Layer 8 of a small transformer language model trained on English Wikipedia (14 layers, counted from 0, width 96).
In attention head 3, each number of a token's query is one row of weights dot the token's vector x plus its bias. The head spreads its attention over the tokens so far by the softmax of query dot key.

Query weights of the head. A number n stands for (n - 500) times 0.0016.
q0 (bias 0.274): 536,473,608,655,468,535,366,353,529,523,540,465,611,549,466,511,358,582,474,419,561,474,347,566,517,585,471,386,463,512,377,554,596,527,551,666,505,605,642,549,415,400,587,562,323,472,686,666,652,552,547,547,458,515,419,411,527,563,606,440,596,467,542,339,667,477,521,517,491,358,412,436,450,537,624,383,339,361,340,652,406,554,567,376,500,620,418,665,410,324,476,411,319,709,449,494
q1 (bias 0.224): 323,419,538,718,479,649,596,449,325,542,497,455,541,438,595,567,438,532,482,285,602,334,336,480,624,473,567,686,520,599,424,337,562,538,331,509,467,439,500,479,431,448,510,622,368,563,534,593,485,425,473,412,525,625,515,440,558,469,690,469,506,538,410,618,394,473,658,479,393,518,576,466,474,259,666,605,400,653,491,679,467,565,677,455,440,373,345,548,617,692,524,439,524,533,399,518
q2 (bias -0.479): 407,535,404,523,546,490,495,633,447,490,420,490,525,490,440,639,441,532,444,444,287,438,624,649,548,505,531,589,500,681,388,495,357,537,541,569,530,379,497,400,516,569,605,503,434,537,477,485,576,566,646,442,383,473,490,575,420,450,428,613,534,661,505,379,589,366,463,510,495,500,439,382,450,380,679,490,442,477,553,580,610,437,488,477,587,356,436,434,596,373,602,473,587,361,597,622
q3 (bias 0.350): 557,604,552,583,362,592,622,516,341,549,392,587,381,345,308,429,393,381,626,350,308,542,484,528,576,563,600,354,554,540,430,596,619,603,446,365,710,482,407,366,445,332,683,399,533,385,560,387,462,662,390,610,497,592,542,579,480,616,627,327,369,445,717,734,355,474,570,431,562,550,410,314,409,467,569,609,631,183,464,656,406,411,532,546,506,490,510,460,639,565,624,496,467,467,383,546
q4 (bias -0.208): 355,615,552,548,455,553,506,562,351,412,459,679,503,405,549,417,703,627,548,547,479,413,455,382,461,321,392,570,500,350,413,434,506,454,503,646,454,563,462,438,679,533,456,269,468,434,671,749,580,423,497,351,643,434,580,479,527,531,532,539,468,429,394,490,639,517,369,465,576,371,351,583,349,591,580,652,451,612,423,558,694,506,531,459,613,448,454,429,624,482,431,459,545,445,285,426
q5 (bias 0.160): 630,405,497,379,455,459,453,643,571,602,433,574,417,624,388,607,554,311,621,391,421,581,309,531,324,612,482,542,474,593,432,374,355,451,560,273,665,679,456,448,647,560,544,485,488,305,423,471,503,509,613,636,563,519,361,610,420,539,416,538,639,460,458,545,431,350,688,459,486,640,488,463,428,497,415,416,503,557,479,608,497,539,435,584,478,474,466,354,561,590,360,668,541,509,656,541
q6 (bias -0.280): 571,407,552,556,404,442,494,421,485,617,602,482,497,409,535,464,445,425,645,377,444,523,356,567,550,619,530,348,645,315,577,594,597,589,425,526,505,440,512,538,389,536,713,306,497,590,551,438,443,541,413,486,451,343,679,485,521,595,663,357,491,469,403,231,457,566,540,413,567,533,633,598,483,693,466,488,589,830,435,403,497,506,526,416,483,558,552,365,421,642,479,519,313,564,448,441
q7 (bias 0.301): 442,485,364,408,452,512,383,566,646,362,581,462,503,633,574,568,537,371,623,588,655,618,467,647,551,659,596,500,482,516,350,568,539,516,442,430,483,407,513,441,279,679,564,522,233,334,516,427,534,478,637,515,279,429,427,472,529,473,587,491,469,457,573,226,703,469,819,597,506,519,529,375,649,581,339,442,497,474,516,510,436,546,643,550,509,441,417,465,657,267,452,577,506,581,326,421
q8 (bias -0.050): 393,419,500,560,585,423,458,446,452,444,550,578,468,554,479,461,567,506,311,514,455,553,528,602,716,711,682,531,613,527,291,402,537,681,423,395,331,564,599,616,703,476,510,445,518,383,680,542,500,527,345,517,380,420,474,393,604,489,544,455,390,375,760,487,611,441,513,547,506,634,578,519,500,257,344,509,584,390,584,568,400,472,494,402,637,323,482,488,506,411,427,490,446,335,491,545
q9 (bias -0.339): 518,607,475,770,422,424,417,323,430,475,386,243,279,428,519,583,516,425,532,379,535,531,605,488,426,731,487,490,485,633,590,420,523,493,467,457,390,650,522,667,343,494,405,500,595,527,575,318,522,551,500,612,569,310,463,339,549,551,576,536,593,410,506,458,540,481,503,415,691,400,548,560,518,481,493,572,746,487,503,579,384,595,549,822,448,764,453,525,570,408,355,510,635,406,444,474
q10 (bias -0.165): 362,527,413,449,591,446,615,532,471,538,469,558,469,464,556,447,718,575,369,494,439,682,386,718,411,429,403,356,537,392,381,292,323,351,637,438,561,559,353,544,636,442,530,561,608,480,561,427,509,544,397,533,530,575,491,415,471,662,591,343,552,397,525,365,643,491,587,484,484,497,542,639,425,437,782,376,553,536,433,467,745,451,525,629,518,647,705,713,586,467,594,551,401,274,541,410
q11 (bias -0.000): 557,476,452,592,576,519,418,539,644,484,442,539,382,405,529,573,280,284,664,446,516,526,614,481,556,356,477,675,516,357,460,655,540,592,427,686,479,374,709,487,599,623,569,613,494,387,487,327,409,536,536,528,621,351,361,577,536,734,465,640,585,486,299,284,471,644,462,555,660,752,389,486,454,326,446,658,510,251,418,527,628,473,535,535,484,388,430,516,487,416,566,434,375,442,413,644
q12 (bias -0.184): 500,629,557,588,621,637,387,436,548,602,430,387,575,445,598,686,475,509,642,521,526,411,664,540,487,565,588,467,463,301,559,530,308,299,312,616,497,441,561,299,611,781,459,376,378,354,382,503,544,513,487,650,397,469,544,443,451,387,513,443,450,500,581,381,396,456,422,503,294,503,490,487,445,481,279,546,537,631,594,447,663,284,646,586,632,636,293,638,358,503,569,469,578,326,487,490
q13 (bias 0.127): 479,482,555,589,436,544,569,444,617,500,413,424,457,503,688,435,546,613,554,325,802,605,607,500,636,525,325,545,643,406,532,415,526,513,545,448,409,506,538,491,290,612,383,350,625,434,487,733,381,422,551,527,361,510,357,428,318,601,345,585,406,549,251,452,635,549,255,432,556,484,462,415,345,609,428,671,556,532,465,606,605,399,375,581,569,438,426,528,459,581,570,437,459,336,460,418
q14 (bias -0.075): 576,503,583,411,583,509,387,597,515,313,338,500,583,546,628,463,479,639,524,607,326,455,552,552,497,561,660,503,541,418,236,594,425,626,450,423,373,542,564,470,478,346,581,457,458,465,562,470,550,264,682,500,293,513,509,371,651,394,356,514,541,440,403,553,527,443,580,491,554,605,534,478,612,563,487,406,490,481,375,509,236,619,300,704,419,467,506,615,600,613,549,722,540,488,455,610
q15 (bias -0.071): 488,451,525,412,557,478,494,634,343,516,599,636,411,547,488,515,610,625,459,515,619,639,485,426,447,503,598,468,458,519,592,348,564,630,407,482,477,569,378,488,572,503,550,545,669,401,401,657,552,575,544,482,539,694,545,447,487,479,401,363,436,978,427,374,381,368,606,584,340,449,491,467,417,453,477,368,500,516,261,484,557,671,336,497,631,596,735,509,356,497,389,457,314,497,528,434
q16 (bias -0.055): 314,535,573,560,535,515,453,469,469,556,445,560,403,380,338,610,430,470,331,575,606,347,497,524,719,566,415,490,422,553,623,381,641,409,666,639,432,373,491,296,520,535,460,408,500,628,453,403,744,550,636,444,442,387,350,506,535,456,466,436,467,135,461,514,460,445,408,562,583,646,563,565,432,324,652,506,500,659,609,468,481,365,437,568,607,393,467,435,516,481,532,662,613,570,332,631
q17 (bias 0.005): 446,604,348,412,627,633,453,450,609,478,472,459,640,397,497,422,470,719,694,607,625,353,471,506,512,387,513,583,479,578,437,474,564,539,596,479,630,460,578,373,477,320,411,734,503,319,484,397,443,360,446,420,420,467,250,500,459,465,684,576,597,614,554,52,506,323,589,469,494,462,663,519,408,515,513,587,526,522,384,548,431,574,443,377,461,546,533,484,568,564,348,507,566,518,629,513
q18 (bias -0.067): 575,555,494,563,525,414,509,639,447,336,343,466,485,661,583,323,473,327,497,471,497,451,576,527,796,616,437,519,379,422,519,445,551,377,338,636,503,422,581,454,539,399,430,396,469,526,399,681,551,457,614,429,510,679,491,596,532,491,500,320,419,344,506,503,500,253,369,432,503,427,337,516,529,460,370,666,536,529,666,634,500,693,346,343,705,567,406,469,634,449,491,464,657,589,586,500
q19 (bias 0.160): 470,474,467,580,547,494,534,314,651,482,470,506,524,566,470,311,545,416,368,486,574,394,332,497,478,608,422,351,310,696,640,503,364,621,403,491,478,395,426,345,574,491,304,372,524,332,438,685,432,485,615,532,579,477,485,640,606,523,439,620,393,574,580,360,602,340,587,527,636,463,543,672,576,540,535,418,292,497,463,431,528,494,521,591,608,566,533,764,617,667,444,620,370,367,491,602
q20 (bias 0.076): 523,420,346,443,500,682,384,323,613,471,409,434,491,539,541,492,730,462,527,657,384,576,436,489,357,539,539,528,322,467,470,550,488,556,521,560,462,709,470,488,379,409,197,639,568,462,603,592,629,574,449,461,341,491,598,524,666,559,406,464,419,571,460,377,317,433,315,459,512,449,566,528,638,668,506,653,438,445,372,509,575,512,552,565,477,477,268,509,521,372,605,572,536,453,564,434
q21 (bias -0.126): 442,406,617,476,485,399,715,420,401,515,462,464,509,523,418,330,520,456,536,386,398,429,551,446,446,482,336,583,520,658,310,559,555,540,421,552,606,597,608,515,491,634,576,655,393,708,309,581,509,646,376,497,293,379,480,598,533,647,562,453,616,466,457,389,547,409,456,736,588,573,614,519,647,470,403,297,375,463,464,558,542,441,543,728,446,600,474,512,413,386,530,418,503,585,626,437
q22 (bias -0.225): 503,390,520,372,554,520,408,609,482,383,374,420,529,658,401,415,428,658,370,560,506,605,389,433,571,577,315,494,471,323,733,635,360,709,476,451,524,475,367,597,404,602,732,605,550,506,674,648,560,370,506,581,491,513,540,439,464,620,643,431,643,494,702,574,439,454,373,404,578,518,458,405,469,556,432,479,411,518,527,727,509,439,463,611,483,456,526,406,512,625,404,444,550,424,593,544
q23 (bias -0.035): 397,407,415,503,507,569,363,669,500,467,461,460,445,375,539,416,568,691,503,577,537,510,440,696,430,483,618,617,500,570,460,466,438,441,367,642,557,561,433,675,507,432,383,726,430,419,656,700,397,490,483,566,613,525,539,368,794,670,250,460,680,225,510,399,354,673,609,487,572,449,493,368,541,665,555,445,198,531,473,445,614,551,423,401,357,611,562,463,414,633,503,673,540,500,408,390
q24 (bias -0.270): 577,548,447,355,526,452,519,519,580,506,589,552,562,313,280,652,428,385,705,515,679,604,521,460,561,455,604,362,503,548,694,336,461,483,500,612,480,627,324,646,607,503,656,565,369,493,419,526,463,427,403,546,704,377,522,358,428,512,358,422,277,584,410,629,619,415,446,367,330,347,465,420,521,440,447,697,377,376,433,566,536,427,500,509,588,594,438,519,570,720,587,751,358,440,503,555
q25 (bias 0.140): 580,489,379,543,412,558,660,479,580,684,476,478,467,561,600,468,494,467,565,480,423,257,459,512,596,364,606,487,476,660,590,388,335,494,626,386,340,463,552,448,584,378,418,603,432,464,453,531,360,718,360,518,440,431,512,448,227,564,591,391,449,574,565,356,587,609,396,540,439,506,364,455,512,610,478,316,657,513,574,554,394,560,449,619,802,439,551,497,549,440,559,526,441,727,379,389
q26 (bias 0.114): 463,294,448,580,743,438,411,388,539,594,439,589,561,450,552,450,448,445,381,533,553,328,639,598,414,503,434,518,469,556,431,517,661,451,452,597,548,486,565,465,336,404,610,608,479,522,356,456,434,518,389,584,640,371,583,588,449,461,491,638,411,355,440,564,520,506,450,588,616,419,518,608,394,620,445,384,599,391,230,536,419,549,649,518,545,745,633,344,465,467,578,720,423,430,532,580
q27 (bias 0.025): 682,494,377,652,574,675,478,415,532,556,537,408,402,358,475,718,574,227,427,573,566,379,467,389,528,440,733,497,540,271,545,544,591,362,603,546,574,535,346,391,595,366,436,734,396,653,458,418,466,491,589,724,442,332,537,650,433,464,643,491,384,549,381,425,478,447,606,572,612,577,399,431,566,547,454,338,464,522,525,545,529,451,366,441,428,388,512,657,642,484,596,624,519,519,556,535
q28 (bias 0.270): 674,537,401,469,541,546,614,448,537,604,521,346,629,653,593,506,491,344,442,565,663,600,630,363,405,358,718,418,438,668,367,474,535,538,591,583,642,364,488,524,381,578,379,603,479,280,675,580,470,494,547,395,630,284,500,600,534,422,494,437,464,420,491,406,410,437,481,564,301,478,423,481,512,418,340,456,401,444,497,472,488,465,426,603,404,600,593,515,724,494,519,461,580,289,615,691
q29 (bias -0.166): 396,495,477,328,506,417,529,601,366,480,414,465,497,596,509,478,452,489,474,672,680,351,508,630,584,392,429,434,404,514,488,440,428,548,512,753,394,680,480,419,533,580,512,468,459,549,591,375,551,462,321,533,264,584,508,477,651,602,448,234,497,700,511,472,429,719,534,474,543,426,450,440,376,618,412,518,494,521,535,542,568,533,438,425,445,357,534,549,427,527,629,614,444,354,589,593
q30 (bias 0.306): 593,510,397,579,566,556,492,447,570,529,516,389,503,518,331,485,374,597,538,310,573,418,629,490,478,500,574,652,474,546,514,440,688,492,475,510,361,507,503,380,671,546,380,656,425,662,516,611,599,503,372,607,514,641,534,527,404,444,574,487,378,545,479,380,497,452,625,564,402,374,470,500,515,756,612,558,475,500,546,309,429,311,469,489,515,444,429,607,522,508,549,586,578,447,444,365
q31 (bias 0.331): 437,285,521,531,695,390,540,386,605,448,595,453,343,326,378,615,376,319,528,408,435,470,579,468,401,332,644,519,443,497,341,636,427,461,588,515,486,486,580,512,384,648,493,522,500,318,469,534,545,756,459,488,369,441,437,619,751,407,726,578,611,380,512,628,518,630,588,439,491,591,531,539,570,534,461,640,416,377,525,506,347,519,407,604,438,588,295,630,571,478,409,464,593,491,445,491

Each question shows a short text with each token's key, already scaled and adjusted for position as the last token sees it. A number n stands for (n - 500) times 0.0032.

Then comes the last token's vector x. A number n stands for (n - 500) times 0.01.

0 "-": 404,205,521,537,370,597,556,409,422,392,488,413,347,405,374,580,493,637,232,396,427,479,532,638,377,405,581,553,394,578,445,426
1 "2": 309,154,708,427,391,542,627,446,512,526,491,438,430,323,494,579,462,667,325,351,443,534,581,714,459,365,474,577,337,534,393,370
2 "),": 384,123,628,476,367,634,670,441,506,558,534,518,301,306,491,515,519,673,289,518,429,434,587,777,432,434,512,572,328,491,362,443
3 " the": 508,68,685,411,313,583,544,499,496,477,542,443,430,383,537,529,463,655,314,479,435,524,579,709,479,411,542,556,335,421,411,412
4 " region": 461,169,639,527,259,614,674,402,415,483,513,452,405,397,557,569,476,593,325,451,434,475,564,731,438,399,631,590,247,471,430,363
5 " ": 475,106,636,374,338,609,687,409,496,567,545,425,423,395,600,625,425,574,421,457,404,516,532,735,522,479,571,555,309,473,452,321
6 "lock": 471,154,637,485,357,634,618,439,504,538,510,319,386,324,499,598,427,708,333,388,400,434,582,703,452,392,632,580,330,417,425,332
7 " is": 459,142,591,468,360,626,569,435,436,532,473,368,326,341,538,579,418,659,409,428,472,413,660,780,502,396,535,602,291,500,390,355
8 " ": 436,113,636,406,358,572,655,359,526,580,506,383,410,444,546,593,437,631,462,443,511,488,589,718,539,462,554,563,296,478,407,249
x: 438,753,429,592,562,608,426,294,569,557,548,694,164,314,485,614,523,599,412,422,583,536,492,492,600,548,403,443,667,547,458,557,633,455,634,492,323,454,424,265,425,514,417,488,525,506,515,487,273,483,489,583,395,500,725,437,487,391,721,580,593,521,570,561,516,421,648,393,469,451,560,412,606,569,446,443,520,273,510,503,377,520,501,269,540,616,459,351,443,524,432,490,552,654,739,505
Which two tokens does the last token look at most, in order? 6 "lock", 0 "-"

0 "ri": 416,212,513,537,367,596,547,408,434,401,474,404,351,403,380,560,494,632,243,399,417,479,533,643,375,405,591,550,399,573,444,423
1 "ve": 354,177,747,386,371,557,620,403,510,540,474,416,393,381,495,522,419,688,325,399,375,467,600,724,480,320,534,528,369,514,417,351
2 ".": 315,150,694,369,366,604,538,388,467,547,483,442,405,388,510,579,446,640,394,431,468,506,536,750,529,393,489,572,372,511,394,356
3 " The": 472,138,633,319,351,581,528,518,477,513,530,419,418,391,491,575,463,679,256,482,468,512,529,723,451,330,533,525,396,464,420,422
4 " region": 431,183,626,497,271,605,625,405,416,520,519,447,388,389,530,554,490,585,276,458,452,509,531,730,411,377,637,610,289,479,434,395
5 " co": 433,157,718,411,263,684,603,473,452,520,568,493,429,463,609,588,467,622,348,429,418,448,546,711,496,471,578,632,329,452,435,413
6 "de": 419,257,731,424,383,638,674,490,528,603,532,383,585,426,530,580,407,611,302,467,359,490,632,728,404,399,472,586,311,452,471,395
7 " is": 421,180,614,456,370,615,636,436,420,571,535,386,457,362,520,537,408,638,313,457,466,436,603,786,471,382,521,594,341,526,411,365
8 " st": 393,218,629,436,332,602,565,419,475,537,497,398,363,434,551,528,457,651,399,423,526,440,638,682,513,437,505,645,327,474,357,355
x: 372,716,515,632,640,630,425,273,422,527,576,669,137,417,544,676,547,477,327,513,571,598,430,481,552,485,293,453,618,516,442,473,612,510,526,430,334,547,474,231,418,419,472,508,508,412,544,537,224,498,422,560,384,461,687,453,523,339,585,545,639,554,525,612,476,424,658,446,604,499,619,340,656,589,413,477,478,367,531,573,471,552,496,429,510,585,468,408,434,548,445,592,608,580,721,443
Which two tokens does the last token look at most, in order? 4 " region", 0 "ri"

0 "p": 417,205,518,537,366,594,554,418,431,391,483,406,353,404,378,564,483,631,238,394,422,471,545,637,377,400,586,557,399,579,441,418
1 "la": 351,154,738,404,352,575,597,418,526,530,540,468,419,341,505,501,456,678,292,358,419,517,644,722,454,366,475,549,324,463,385,300
2 "in": 330,121,698,379,367,582,652,395,507,526,515,418,375,409,553,500,477,618,323,455,437,470,608,664,489,305,492,563,321,505,386,351
3 " p": 391,145,658,399,326,625,540,381,475,496,530,448,248,316,597,503,483,625,382,513,513,458,519,709,437,460,539,609,351,504,373,307
4 "hy": 443,144,645,443,493,538,593,403,434,522,554,442,437,362,627,491,415,681,271,354,453,390,615,707,489,440,518,658,370,546,385,341
5 "s": 468,104,759,398,510,595,545,368,449,552,644,418,440,330,592,508,420,618,318,446,453,484,613,739,436,482,420,542,324,499,365,346
6 "ical": 409,116,652,449,378,636,558,260,478,510,498,428,349,330,625,493,406,665,330,421,407,446,577,701,405,392,534,625,335,476,400,354
7 " ": 381,149,694,392,400,635,574,275,452,531,579,426,334,359,597,598,417,606,318,486,450,554,523,735,452,462,499,553,397,473,378,270
8 "ef": 438,216,668,464,464,608,525,360,496,470,554,408,291,361,504,534,393,698,289,473,418,470,553,738,378,388,481,551,380,370,323,358
x: 390,765,484,587,526,600,434,410,504,558,708,600,144,564,327,720,503,582,353,480,462,482,445,501,477,452,451,483,661,610,400,637,531,485,592,478,357,558,472,167,445,456,427,537,602,349,535,620,137,381,527,544,465,627,570,420,556,523,505,538,489,476,602,538,436,409,653,350,526,474,574,410,497,604,587,377,443,383,531,418,549,431,568,381,432,537,557,595,488,556,503,382,601,664,671,526
Which token does the last token look at most? 8 "ef"

0 " a": 412,213,514,537,372,597,548,415,434,389,492,399,348,406,375,570,491,630,240,399,430,471,539,632,374,405,584,556,391,572,448,419
1 " Fa": 386,171,682,433,290,583,651,452,511,484,579,471,332,333,485,520,476,679,266,408,416,474,607,658,460,344,452,519,353,534,372,392
2 "ce": 277,180,732,452,424,540,632,432,483,502,572,527,515,398,514,494,417,610,226,386,412,460,572,701,374,422,454,527,386,548,375,406
3 "b": 367,134,697,455,360,581,656,371,512,475,503,474,395,327,560,548,383,582,273,351,455,463,588,719,487,362,429,507,391,565,371,297
4 "ook": 280,145,663,462,348,676,613,413,524,554,538,382,374,215,515,519,402,673,312,314,466,425,595,658,471,377,469,540,380,594,336,349
5 " ": 351,155,630,389,380,622,589,341,520,583,540,354,304,359,526,616,443,575,371,436,472,560,544,715,539,451,484,518,388,509,370,345
6 "'": 438,233,591,437,471,553,567,366,467,459,499,356,290,344,506,579,381,711,239,406,429,510,505,709,506,451,501,515,285,460,364,350
7 "L": 343,188,654,395,402,561,540,330,370,507,531,450,367,335,440,587,418,620,258,399,421,531,606,630,479,366,461,432,321,420,331,414
8 "i": 326,176,663,329,497,601,624,341,398,514,502,467,280,309,366,552,527,636,241,407,368,519,609,692,470,375,494,427,325,413,394,470
x: 256,781,493,504,419,451,355,506,512,548,774,680,154,483,478,641,401,616,429,530,585,497,489,518,453,476,486,591,538,525,428,590,684,462,614,547,475,464,513,267,450,627,516,438,555,383,452,537,264,610,362,424,622,485,561,517,437,515,487,484,625,405,409,645,511,380,547,389,545,481,591,348,636,685,537,381,480,432,497,427,528,466,502,484,489,496,526,453,450,650,255,397,489,564,814,525
Which two tokens does the last token look at most, in order? 8 "i", 0 " a"

0 "ef": 412,208,506,539,376,594,552,406,437,399,485,409,345,398,376,561,473,628,241,397,429,481,536,636,373,406,589,551,405,570,440,426
1 "fe": 394,209,704,367,360,519,590,422,520,531,479,483,346,374,444,468,438,679,295,412,436,490,613,754,394,460,477,589,384,432,386,411
2 "ct": 350,295,669,399,347,532,580,357,498,533,443,441,416,333,522,517,315,654,337,424,470,487,556,754,495,418,460,566,439,395,362,373
3 ",": 342,212,608,395,380,615,600,434,507,596,511,472,373,305,534,523,440,584,324,377,468,471,548,732,485,348,463,576,391,462,332,402
4 " such": 442,188,634,447,349,537,638,482,546,577,506,460,347,343,515,419,488,630,364,413,507,521,539,749,416,348,481,581,338,491,363,455
5 " as": 372,131,617,400,388,583,592,440,528,460,476,447,347,311,570,481,431,640,311,435,473,457,519,776,444,335,501,529,326,522,416,383
6 " in": 412,140,688,420,392,577,570,405,466,472,463,509,362,405,496,510,447,637,330,396,504,487,557,708,446,331,484,554,360,514,417,332
7 " ": 366,167,650,395,403,529,596,322,492,539,544,458,344,437,530,543,446,595,399,490,487,548,577,741,528,385,496,558,308,553,486,262
8 "t": 374,248,682,369,492,523,629,392,406,407,530,407,348,302,503,515,453,751,296,462,425,480,610,691,466,403,493,600,313,459,384,341
x: 344,788,389,513,567,587,410,474,491,506,698,647,177,512,410,643,458,523,432,535,583,526,453,423,554,497,406,428,581,541,384,708,614,428,525,406,346,574,489,177,463,534,468,464,453,458,487,554,152,435,474,651,504,521,682,447,355,407,581,506,660,456,566,564,482,531,675,519,593,555,637,393,611,617,538,436,460,280,540,579,551,450,411,375,485,478,449,486,438,636,418,431,574,519,728,511
Which token does the last token look at most? 0 "ef"

0 "ent": 412,206,512,529,375,596,547,412,433,395,486,406,350,395,380,567,484,636,243,391,427,479,534,637,367,408,590,551,393,572,444,420
1 "ial": 356,136,653,421,353,582,616,398,508,516,532,392,276,345,529,498,430,631,328,431,412,471,542,719,423,427,518,548,266,523,395,371
2 " role": 417,207,643,535,354,610,581,359,467,532,512,450,233,332,501,566,437,573,305,439,442,479,543,749,400,402,550,600,369,464,378,437
3 " in": 398,182,679,458,382,630,528,397,545,525,520,461,340,377,526,506,450,612,282,358,412,481,505,740,452,398,494,517,368,476,374,414
4 " p": 416,199,651,453,367,553,525,341,490,495,543,452,257,388,580,519,448,640,357,502,530,459,572,723,428,406,528,564,286,536,401,308
5 "hy": 438,152,648,472,492,515,590,400,447,492,549,456,429,403,625,510,389,660,270,367,441,382,626,690,500,438,501,650,319,553,412,337
6 "s": 459,115,757,416,500,581,545,361,448,539,616,440,442,365,600,514,395,599,315,448,451,487,630,723,433,458,410,541,301,520,378,336
7 "ical": 406,136,652,462,379,620,556,263,477,507,497,417,345,352,631,497,397,646,335,419,405,459,590,686,401,384,514,609,307,496,413,340
8 " p": 408,177,677,450,372,637,509,315,434,466,569,420,268,343,621,535,423,632,330,517,512,470,551,686,393,443,511,596,354,493,360,309
x: 446,746,511,528,542,584,553,394,475,521,624,716,186,377,559,678,487,491,389,460,530,589,458,472,447,527,356,447,719,611,334,588,527,470,644,436,349,464,602,242,458,476,398,467,533,584,569,527,218,426,565,516,515,582,613,474,545,419,552,597,572,560,594,637,289,438,730,403,598,549,505,315,524,572,455,307,420,313,429,437,457,427,403,450,492,536,500,538,387,555,527,501,574,601,672,533
Which token does the last token look at most? 2 " role"

0 " of": 418,210,518,539,370,592,546,423,434,384,488,412,347,405,377,571,491,637,235,396,423,471,536,639,372,401,585,552,390,579,445,424
1 " the": 415,99,687,418,354,600,569,451,489,472,553,419,418,366,487,538,447,634,237,438,425,508,590,716,481,387,485,553,345,474,394,374
2 " Ga": 442,141,693,502,280,647,682,408,484,431,574,455,415,309,528,584,463,608,265,405,397,519,606,633,408,388,509,465,354,518,384,335
3 "la": 305,99,778,480,398,695,621,427,463,563,585,419,500,311,559,491,500,556,306,304,366,505,600,622,468,375,508,515,327,449,391,334
4 "x": 325,106,697,434,335,668,609,454,448,555,575,438,391,286,589,544,509,581,332,415,422,478,594,708,420,363,511,486,352,555,364,297
5 "y": 326,74,726,397,340,648,602,368,406,522,519,435,338,282,539,579,437,583,310,347,360,446,557,710,477,386,486,530,399,559,367,336
6 " S": 434,131,707,428,326,695,623,389,427,487,593,361,339,276,544,621,495,594,304,459,376,512,560,740,464,442,507,425,367,554,314,335
7 "I": 422,100,680,489,446,619,670,339,487,551,532,456,389,296,522,486,466,681,303,428,340,502,688,670,450,371,529,504,274,527,330,460
8 "I": 446,45,723,469,422,653,647,357,512,549,555,510,352,332,552,489,464,639,299,484,351,538,640,635,436,422,564,429,264,516,280,524
x: 357,696,579,534,475,444,373,249,573,575,624,728,196,444,527,551,357,504,476,550,528,511,447,539,524,502,407,452,624,694,336,486,513,506,633,386,321,608,595,231,475,556,378,384,640,323,514,499,272,602,494,553,513,550,715,447,495,568,513,390,722,502,619,537,569,493,635,439,474,465,571,378,572,570,433,346,476,472,433,545,405,489,531,493,533,535,511,455,402,583,446,388,390,584,874,568
Which token does the last token look at most? 8 "I"

0 " p": 416,219,511,539,375,597,540,407,427,395,492,402,350,409,379,571,487,628,241,401,431,470,538,632,374,408,586,561,395,574,448,420
1 "age": 416,200,682,442,413,577,586,442,492,484,470,469,384,315,541,544,418,714,272,417,425,462,574,812,517,395,581,623,298,498,425,369
2 "\n": 393,138,654,427,349,592,602,358,412,534,550,506,347,365,516,564,454,656,389,422,404,497,565,750,513,419,501,639,361,503,419,393
3 "-": 392,180,669,396,369,595,623,432,448,558,565,441,424,416,473,587,489,705,299,461,499,532,491,736,553,440,472,560,339,485,420,394
4 " Sh": 318,98,682,409,330,639,660,505,356,494,474,483,385,264,483,545,463,651,314,464,516,516,588,644,492,363,470,606,436,484,408,451
5 "ow": 360,67,679,388,362,593,611,426,463,537,456,388,442,255,460,411,444,722,369,381,536,522,709,688,602,306,523,653,438,490,434,400
6 " a": 362,81,720,402,278,609,559,429,524,511,434,452,385,244,529,514,493,669,402,477,509,511,532,646,556,422,491,662,507,443,459,454
7 " lo": 342,191,714,563,309,602,552,459,428,527,516,453,341,331,510,530,492,643,320,432,433,563,538,685,468,448,526,630,417,420,386,360
8 "c": 319,306,720,434,404,518,609,308,456,437,423,380,464,352,450,630,408,594,372,467,523,501,639,786,478,450,360,563,334,478,439,404
x: 359,688,510,560,650,654,365,376,398,511,774,584,168,344,489,598,481,463,569,481,440,518,482,657,538,416,470,433,510,596,484,485,652,512,477,438,250,350,463,337,416,588,457,575,515,380,595,538,330,539,446,510,420,539,574,554,451,557,492,455,488,623,537,625,312,404,471,427,499,521,722,372,676,735,500,465,454,401,429,517,615,408,361,371,499,600,520,499,519,621,371,458,556,557,712,559
Which token does the last token look at most, and with what share of its attention? 8 "c", with about 40%

0 "Japanese": 415,207,512,548,369,596,560,421,433,399,484,407,338,392,373,571,488,626,237,389,413,486,539,631,368,406,593,539,394,577,449,431
1 " an": 418,118,641,460,358,602,633,421,546,473,524,409,348,310,551,559,466,617,294,475,383,478,566,700,490,390,514,565,379,475,393,375
2 "im": 346,157,670,460,323,625,664,356,500,520,556,412,385,340,487,512,423,531,358,419,480,462,604,722,416,380,581,604,377,508,399,264
3 "e": 340,196,750,417,408,613,601,408,509,506,585,467,374,338,516,416,441,609,317,429,430,502,457,666,347,514,412,590,298,449,421,332
4 " series": 368,236,653,494,309,644,533,396,506,556,561,421,306,304,528,516,448,556,262,494,411,554,549,745,363,381,546,543,344,437,315,445
5 " are": 468,153,596,444,363,594,535,444,512,547,528,396,360,353,522,473,425,640,357,409,507,476,654,801,472,394,540,573,358,470,354,402
6 " of": 428,164,656,409,371,580,572,456,530,496,516,467,401,406,553,476,458,695,337,371,543,504,613,796,410,381,521,555,296,459,322,355
7 "ten": 438,124,700,422,432,460,601,424,540,501,500,530,325,444,494,429,481,588,359,456,554,497,649,748,406,449,568,571,300,527,370,347
8 " pro": 404,217,656,437,351,577,542,384,460,533,529,414,315,434,503,493,469,601,312,439,481,525,575,737,464,443,541,554,340,508,343,323
x: 416,737,408,539,546,590,470,177,410,500,547,669,258,370,540,694,585,505,445,471,463,567,349,568,588,553,506,533,593,617,436,549,585,587,596,541,326,537,479,150,341,497,372,486,545,515,499,536,177,580,491,508,418,632,670,405,546,564,538,654,520,414,534,609,417,420,558,326,560,558,522,355,674,563,515,411,420,347,512,459,504,483,515,426,449,508,520,456,465,509,492,501,522,549,859,530
Which token does the last token look at most? 4 " series"